Layer 6 of a small transformer language model trained on English Wikipedia (13 layers, counted from 0, width 128).
A neuron adds its activation times its output weights to the MLP's output. To switch it off is to set its activation to zero at one token and run the rest of the model.

Output weights of the MLP neurons that the questions are about. A number n stands for (n - 128) times 0.0017.
n15: 85, 71, 167, 144, 102, 184, 82, 220, 154, 101, 144, 50, 132, 143, 135, 38, 78, 198, 46, 102, 131, 190, 107, 120, 119, 153, 135, 138, 158, 229, 95, 183, 138, 163, 88, 132, 85, 97, 139, 48, 156, 39, 189, 141, 103, 141, 133, 192, 89, 169, 52, 141, 135, 171, 123, 151, 101, 162, 109, 120, 148, 95, 108, 43, 110, 142, 157, 119, 117, 100, 189, 139, 179, 86, 89, 107, 144, 197, 149, 79, 87, 85, 166, 167, 163, 79, 105, 177, 186, 127, 185, 34, 97, 162, 125, 140, 159, 47, 132, 166, 140, 106, 121, 118, 56, 67, 90, 102, 184, 244, 131, 102, 32, 63, 160, 72, 111, 184, 166, 144, 120, 137, 168, 166, 98, 125, 188, 71
n110: 113, 109, 156, 176, 188, 148, 170, 76, 139, 167, 138, 126, 147, 97, 81, 177, 112, 105, 196, 79, 137, 164, 131, 80, 120, 152, 98, 161, 101, 143, 205, 144, 144, 148, 25, 205, 118, 101, 97, 193, 154, 124, 181, 25, 109, 116, 128, 73, 199, 106, 125, 128, 144, 166, 159, 99, 123, 96, 72, 120, 35, 127, 66, 174, 60, 118, 142, 89, 137, 133, 55, 124, 102, 60, 158, 155, 188, 125, 167, 90, 149, 68, 88, 145, 102, 160, 90, 202, 150, 138, 90, 71, 77, 125, 159, 134, 140, 131, 99, 60, 113, 172, 161, 164, 219, 182, 42, 130, 83, 115, 102, 106, 195, 211, 117, 134, 121, 85, 195, 52, 182, 151, 130, 148, 103, 186, 107, 98
n129: 193, 84, 156, 103, 120, 166, 181, 172, 96, 128, 111, 95, 64, 54, 59, 106, 152, 196, 166, 125, 114, 152, 104, 120, 167, 160, 122, 88, 167, 116, 124, 69, 113, 97, 20, 127, 56, 137, 146, 143, 164, 201, 158, 174, 108, 215, 65, 151, 53, 179, 129, 177, 151, 128, 119, 85, 94, 152, 80, 95, 38, 114, 137, 244, 138, 203, 93, 101, 104, 115, 4, 91, 152, 110, 77, 175, 97, 147, 152, 159, 94, 124, 222, 129, 101, 175, 89, 88, 52, 92, 193, 57, 109, 95, 120, 110, 129, 195, 113, 189, 120, 114, 106, 89, 136, 142, 155, 82, 145, 176, 160, 155, 175, 170, 152, 232, 132, 195, 100, 105, 123, 129, 54, 127, 99, 41, 194, 183
n183: 63, 165, 142, 105, 88, 76, 100, 136, 97, 83, 198, 139, 103, 169, 51, 184, 135, 129, 107, 63, 147, 143, 147, 33, 157, 136, 115, 164, 159, 61, 150, 124, 80, 156, 153, 122, 121, 96, 43, 122, 158, 103, 53, 177, 116, 179, 157, 145, 169, 86, 150, 149, 170, 154, 45, 74, 133, 160, 64, 215, 149, 111, 143, 154, 163, 190, 184, 165, 167, 79, 78, 131, 168, 148, 192, 149, 146, 119, 172, 40, 186, 132, 86, 151, 143, 74, 181, 68, 201, 107, 114, 201, 140, 108, 135, 78, 136, 171, 166, 137, 18, 101, 168, 118, 116, 102, 70, 151, 142, 148, 162, 61, 113, 135, 171, 147, 178, 133, 178, 106, 54, 124, 129, 55, 206, 41, 96, 67
n187: 99, 58, 36, 127, 133, 144, 127, 129, 121, 113, 173, 183, 83, 141, 150, 132, 157, 121, 161, 142, 170, 150, 145, 128, 145, 201, 105, 146, 143, 146, 82, 127, 47, 180, 152, 205, 167, 180, 115, 158, 152, 229, 106, 160, 142, 102, 125, 208, 101, 109, 93, 162, 40, 121, 152, 163, 127, 124, 139, 113, 81, 130, 105, 128, 110, 41, 77, 80, 154, 85, 101, 125, 181, 76, 184, 170, 149, 78, 126, 163, 115, 170, 85, 68, 202, 97, 112, 140, 130, 94, 108, 120, 22, 136, 118, 131, 91, 107, 75, 41, 103, 121, 94, 98, 96, 108, 84, 200, 122, 149, 80, 161, 153, 46, 151, 149, 210, 108, 109, 131, 83, 66, 96, 143, 161, 184, 200, 241
n197: 130, 106, 74, 155, 137, 145, 120, 79, 125, 107, 116, 88, 62, 127, 172, 77, 185, 117, 78, 173, 123, 152, 157, 107, 100, 183, 126, 121, 118, 106, 110, 162, 117, 170, 113, 184, 154, 62, 217, 170, 89, 141, 164, 191, 139, 124, 156, 86, 144, 102, 173, 173, 151, 148, 114, 133, 120, 156, 138, 139, 106, 79, 69, 64, 60, 169, 129, 122, 175, 125, 153, 129, 66, 209, 82, 179, 135, 109, 153, 90, 115, 52, 122, 159, 99, 102, 123, 107, 44, 178, 100, 108, 146, 93, 115, 121, 90, 157, 156, 185, 162, 114, 75, 107, 165, 100, 103, 222, 84, 112, 94, 111, 118, 69, 143, 81, 183, 195, 191, 97, 41, 207, 215, 171, 220, 119, 94, 132
n266: 220, 143, 148, 248, 186, 121, 116, 83, 137, 88, 82, 111, 132, 112, 144, 153, 201, 239, 176, 121, 166, 91, 116, 169, 149, 115, 83, 124, 109, 161, 132, 159, 186, 153, 109, 127, 131, 125, 142, 82, 104, 151, 125, 117, 135, 69, 83, 152, 187, 133, 103, 76, 140, 81, 49, 91, 125, 131, 97, 186, 7, 87, 61, 76, 129, 77, 116, 58, 96, 166, 119, 79, 68, 114, 179, 179, 208, 175, 172, 203, 150, 28, 135, 201, 100, 206, 54, 113, 93, 39, 31, 186, 172, 124, 144, 144, 134, 184, 148, 167, 220, 170, 170, 80, 80, 131, 122, 59, 50, 178, 127, 58, 127, 136, 125, 47, 113, 119, 227, 124, 213, 166, 146, 109, 70, 158, 171, 157
n299: 128, 146, 101, 248, 154, 111, 240, 104, 108, 193, 122, 193, 150, 203, 87, 111, 94, 211, 97, 135, 167, 104, 33, 146, 232, 78, 118, 99, 115, 107, 158, 188, 124, 117, 91, 188, 153, 125, 192, 131, 75, 144, 189, 147, 180, 146, 134, 137, 125, 122, 81, 87, 99, 94, 133, 209, 62, 99, 71, 157, 136, 101, 96, 135, 58, 110, 103, 209, 115, 115, 71, 139, 59, 36, 115, 104, 144, 193, 132, 202, 64, 157, 16, 217, 143, 101, 158, 119, 139, 113, 234, 208, 80, 166, 71, 163, 162, 144, 158, 38, 54, 89, 178, 50, 194, 122, 128, 132, 86, 122, 52, 102, 143, 98, 162, 112, 182, 169, 92, 139, 181, 65, 114, 103, 180, 117, 64, 111

Each question names a token from some text and the token that comes next. It shows the activations a of the neurons there, in the order above. A number n stands for (n - 128) times 0.023.

Then comes g, the gradient of the next token's log-probability with respect to the MLP's output, scaled to length 1. A neuron's effect is roughly proportional to its activation times (output weights . g). A number n stands for (n - 128) times 0.0028.

" ", then " |\n"
a: 124, 123, 128, 123, 148, 124, 140, 124
g: 93, 107, 85, 118, 123, 136, 101, 159, 102, 114, 65, 113, 130, 141, 126, 166, 122, 104, 144, 86, 140, 112, 144, 164, 224, 66, 209, 123, 78, 148, 129, 119, 204, 116, 159, 106, 109, 121, 107, 148, 150, 96, 102, 152, 163, 89, 128, 118, 130, 109, 92, 152, 122, 130, 128, 118, 120, 132, 152, 107, 135, 103, 110, 145, 190, 156, 124, 120, 127, 90, 155, 111, 133, 115, 99, 116, 173, 128, 125, 72, 158, 121, 177, 132, 140, 162, 129, 82, 136, 127, 198, 117, 164, 111, 113, 126, 119, 106, 92, 153, 180, 127, 94, 102, 128, 167, 107, 209, 150, 114, 101, 97, 189, 132, 177, 188, 92, 122, 122, 112, 84, 194, 134, 159, 103, 83, 106, 76
Which neuron, switched off, raises the next token's probability most? n187

" ", then "14"
a: 123, 123, 141, 122, 166, 132, 134, 123
g: 138, 146, 102, 145, 177, 153, 121, 125, 131, 190, 186, 181, 58, 114, 145, 114, 104, 141, 139, 133, 139, 107, 156, 120, 138, 109, 154, 134, 210, 87, 153, 73, 86, 134, 96, 122, 157, 75, 86, 147, 170, 121, 156, 92, 124, 187, 158, 176, 120, 119, 130, 83, 113, 120, 157, 110, 141, 157, 140, 113, 90, 108, 112, 150, 110, 100, 98, 124, 86, 137, 32, 110, 133, 152, 116, 127, 110, 105, 98, 139, 112, 163, 83, 170, 139, 178, 121, 131, 174, 115, 100, 148, 112, 106, 144, 101, 131, 179, 133, 140, 101, 95, 140, 109, 88, 110, 131, 194, 132, 162, 191, 108, 114, 144, 42, 99, 176, 123, 144, 92, 185, 119, 137, 92, 97, 142, 135, 158
Which neuron, switched off, lowers the next token's probability most? n187

"ast", then "j"
a: 126, 155, 121, 127, 125, 124, 135, 121
g: 142, 125, 189, 167, 184, 160, 106, 113, 89, 141, 156, 152, 34, 144, 122, 113, 173, 77, 179, 112, 204, 107, 112, 97, 111, 123, 133, 126, 117, 97, 108, 114, 165, 141, 103, 159, 126, 120, 135, 158, 103, 108, 156, 124, 170, 141, 105, 163, 134, 164, 90, 90, 138, 142, 171, 94, 125, 143, 152, 135, 72, 157, 72, 188, 152, 119, 152, 73, 74, 175, 124, 67, 130, 114, 129, 130, 149, 115, 145, 114, 143, 97, 94, 95, 121, 104, 128, 101, 126, 155, 104, 71, 156, 96, 142, 111, 136, 162, 112, 144, 138, 160, 100, 107, 189, 154, 151, 216, 158, 150, 87, 120, 87, 143, 135, 150, 147, 129, 122, 107, 139, 124, 110, 64, 70, 159, 98, 137
Which two neurons, each switched off alone, lower its probability most, in order? n110, n266

"aj", then " Ch"
a: 121, 122, 124, 122, 220, 125, 126, 131
g: 121, 178, 76, 119, 119, 161, 126, 150, 143, 137, 132, 75, 173, 158, 138, 191, 168, 146, 94, 124, 126, 156, 47, 139, 140, 57, 145, 126, 138, 150, 102, 81, 109, 114, 177, 181, 101, 134, 105, 172, 106, 115, 141, 91, 110, 140, 131, 166, 98, 75, 149, 152, 85, 165, 135, 111, 92, 114, 116, 131, 130, 120, 121, 155, 106, 137, 90, 179, 143, 150, 62, 138, 140, 157, 128, 105, 63, 115, 109, 114, 132, 140, 150, 163, 62, 114, 203, 137, 86, 127, 141, 90, 107, 149, 185, 176, 86, 143, 179, 136, 107, 160, 83, 133, 117, 118, 157, 126, 182, 83, 119, 131, 85, 106, 141, 188, 73, 117, 124, 111, 130, 127, 159, 186, 119, 109, 143, 130
Which neuron, switched off, raises the next token's probability most? n187

" His", then "eb"
a: 122, 154, 133, 121, 126, 122, 127, 126
g: 178, 63, 232, 173, 168, 146, 113, 83, 105, 134, 124, 133, 80, 107, 110, 135, 108, 120, 159, 113, 104, 155, 169, 105, 147, 135, 96, 174, 146, 84, 126, 131, 160, 114, 134, 127, 121, 164, 81, 87, 127, 122, 107, 119, 129, 130, 94, 153, 140, 193, 63, 155, 115, 164, 136, 120, 90, 163, 83, 107, 135, 139, 141, 117, 166, 53, 172, 117, 185, 145, 144, 173, 84, 68, 123, 108, 125, 153, 100, 129, 125, 107, 61, 104, 92, 108, 156, 107, 115, 120, 100, 159, 141, 103, 110, 181, 124, 105, 101, 115, 168, 77, 140, 117, 168, 114, 149, 135, 198, 166, 127, 68, 132, 150, 139, 162, 138, 177, 102, 137, 153, 121, 143, 121, 121, 154, 88, 159
Which neuron, switched off, lowers the next token's probability most? n110

"14", then "°"
a: 136, 139, 129, 121, 121, 124, 127, 121
g: 121, 107, 162, 121, 86, 143, 113, 177, 146, 130, 109, 110, 121, 120, 86, 92, 147, 124, 128, 184, 97, 130, 156, 134, 190, 122, 129, 30, 104, 104, 179, 107, 128, 117, 108, 169, 147, 138, 126, 76, 100, 163, 89, 108, 89, 167, 154, 163, 79, 133, 102, 133, 129, 112, 136, 132, 78, 164, 64, 133, 211, 69, 140, 152, 137, 130, 98, 131, 93, 151, 160, 105, 127, 101, 133, 117, 137, 173, 101, 114, 137, 188, 109, 144, 166, 106, 137, 121, 118, 156, 163, 125, 107, 114, 65, 148, 144, 95, 146, 177, 151, 183, 108, 150, 118, 107, 79, 194, 172, 106, 109, 141, 93, 119, 170, 116, 102, 175, 180, 127, 97, 149, 95, 158, 122, 174, 79, 120
Which neuron, switched off, lowers the next token's probability most? n15

" San", then " B"
a: 125, 128, 212, 127, 126, 124, 121, 126
g: 79, 79, 87, 125, 107, 145, 128, 173, 136, 140, 94, 136, 166, 130, 183, 104, 162, 156, 90, 101, 110, 115, 104, 137, 111, 117, 128, 60, 117, 154, 88, 96, 155, 129, 129, 170, 135, 87, 80, 173, 132, 139, 149, 117, 140, 124, 164, 142, 97, 102, 123, 154, 114, 161, 122, 179, 106, 143, 116, 189, 167, 118, 150, 151, 95, 166, 61, 147, 128, 157, 107, 124, 156, 131, 112, 163, 125, 69, 143, 201, 119, 176, 133, 94, 130, 100, 143, 102, 138, 175, 85, 116, 103, 147, 87, 164, 136, 174, 100, 161, 82, 123, 115, 122, 115, 167, 103, 140, 118, 109, 142, 208, 114, 69, 137, 177, 104, 95, 178, 125, 111, 100, 209, 95, 85, 134, 147, 76
Which neuron, switched off, lowers the next token's probability most? n266

"rick", then " Star"
a: 130, 161, 127, 154, 124, 121, 121, 145
g: 54, 133, 105, 123, 86, 138, 134, 170, 136, 79, 76, 204, 89, 134, 125, 156, 178, 104, 45, 101, 188, 172, 121, 160, 127, 193, 135, 136, 208, 143, 128, 100, 156, 133, 139, 115, 116, 111, 116, 178, 148, 125, 82, 137, 126, 81, 77, 108, 132, 115, 116, 147, 181, 163, 128, 145, 140, 108, 140, 163, 112, 111, 71, 132, 127, 129, 153, 121, 113, 97, 98, 115, 181, 92, 140, 151, 102, 155, 134, 171, 123, 148, 143, 150, 165, 98, 155, 85, 102, 146, 88, 163, 78, 155, 96, 149, 109, 145, 138, 134, 115, 104, 66, 164, 128, 69, 114, 150, 156, 138, 133, 96, 110, 103, 134, 117, 165, 73, 135, 119, 139, 148, 164, 129, 199, 93, 102, 142
Which neuron, switched off, raises the next token's probability most? n110

" P", then "ov"
a: 124, 151, 125, 122, 121, 121, 202, 126
g: 104, 146, 168, 161, 153, 135, 154, 143, 137, 138, 117, 161, 83, 104, 176, 114, 118, 147, 117, 120, 85, 143, 91, 152, 168, 108, 141, 95, 87, 89, 94, 110, 113, 143, 129, 177, 180, 79, 137, 160, 125, 118, 107, 185, 158, 152, 73, 158, 100, 106, 115, 101, 193, 159, 124, 119, 106, 165, 139, 109, 123, 170, 165, 103, 174, 72, 102, 170, 128, 76, 61, 104, 118, 95, 137, 158, 158, 158, 143, 101, 80, 158, 149, 162, 81, 100, 72, 148, 103, 140, 122, 119, 164, 143, 78, 100, 153, 134, 95, 150, 114, 185, 130, 92, 144, 96, 122, 79, 140, 125, 132, 213, 108, 146, 96, 122, 173, 86, 163, 121, 154, 129, 164, 61, 113, 110, 132, 176
Which neuron, switched off, lowers the next token's probability most? n266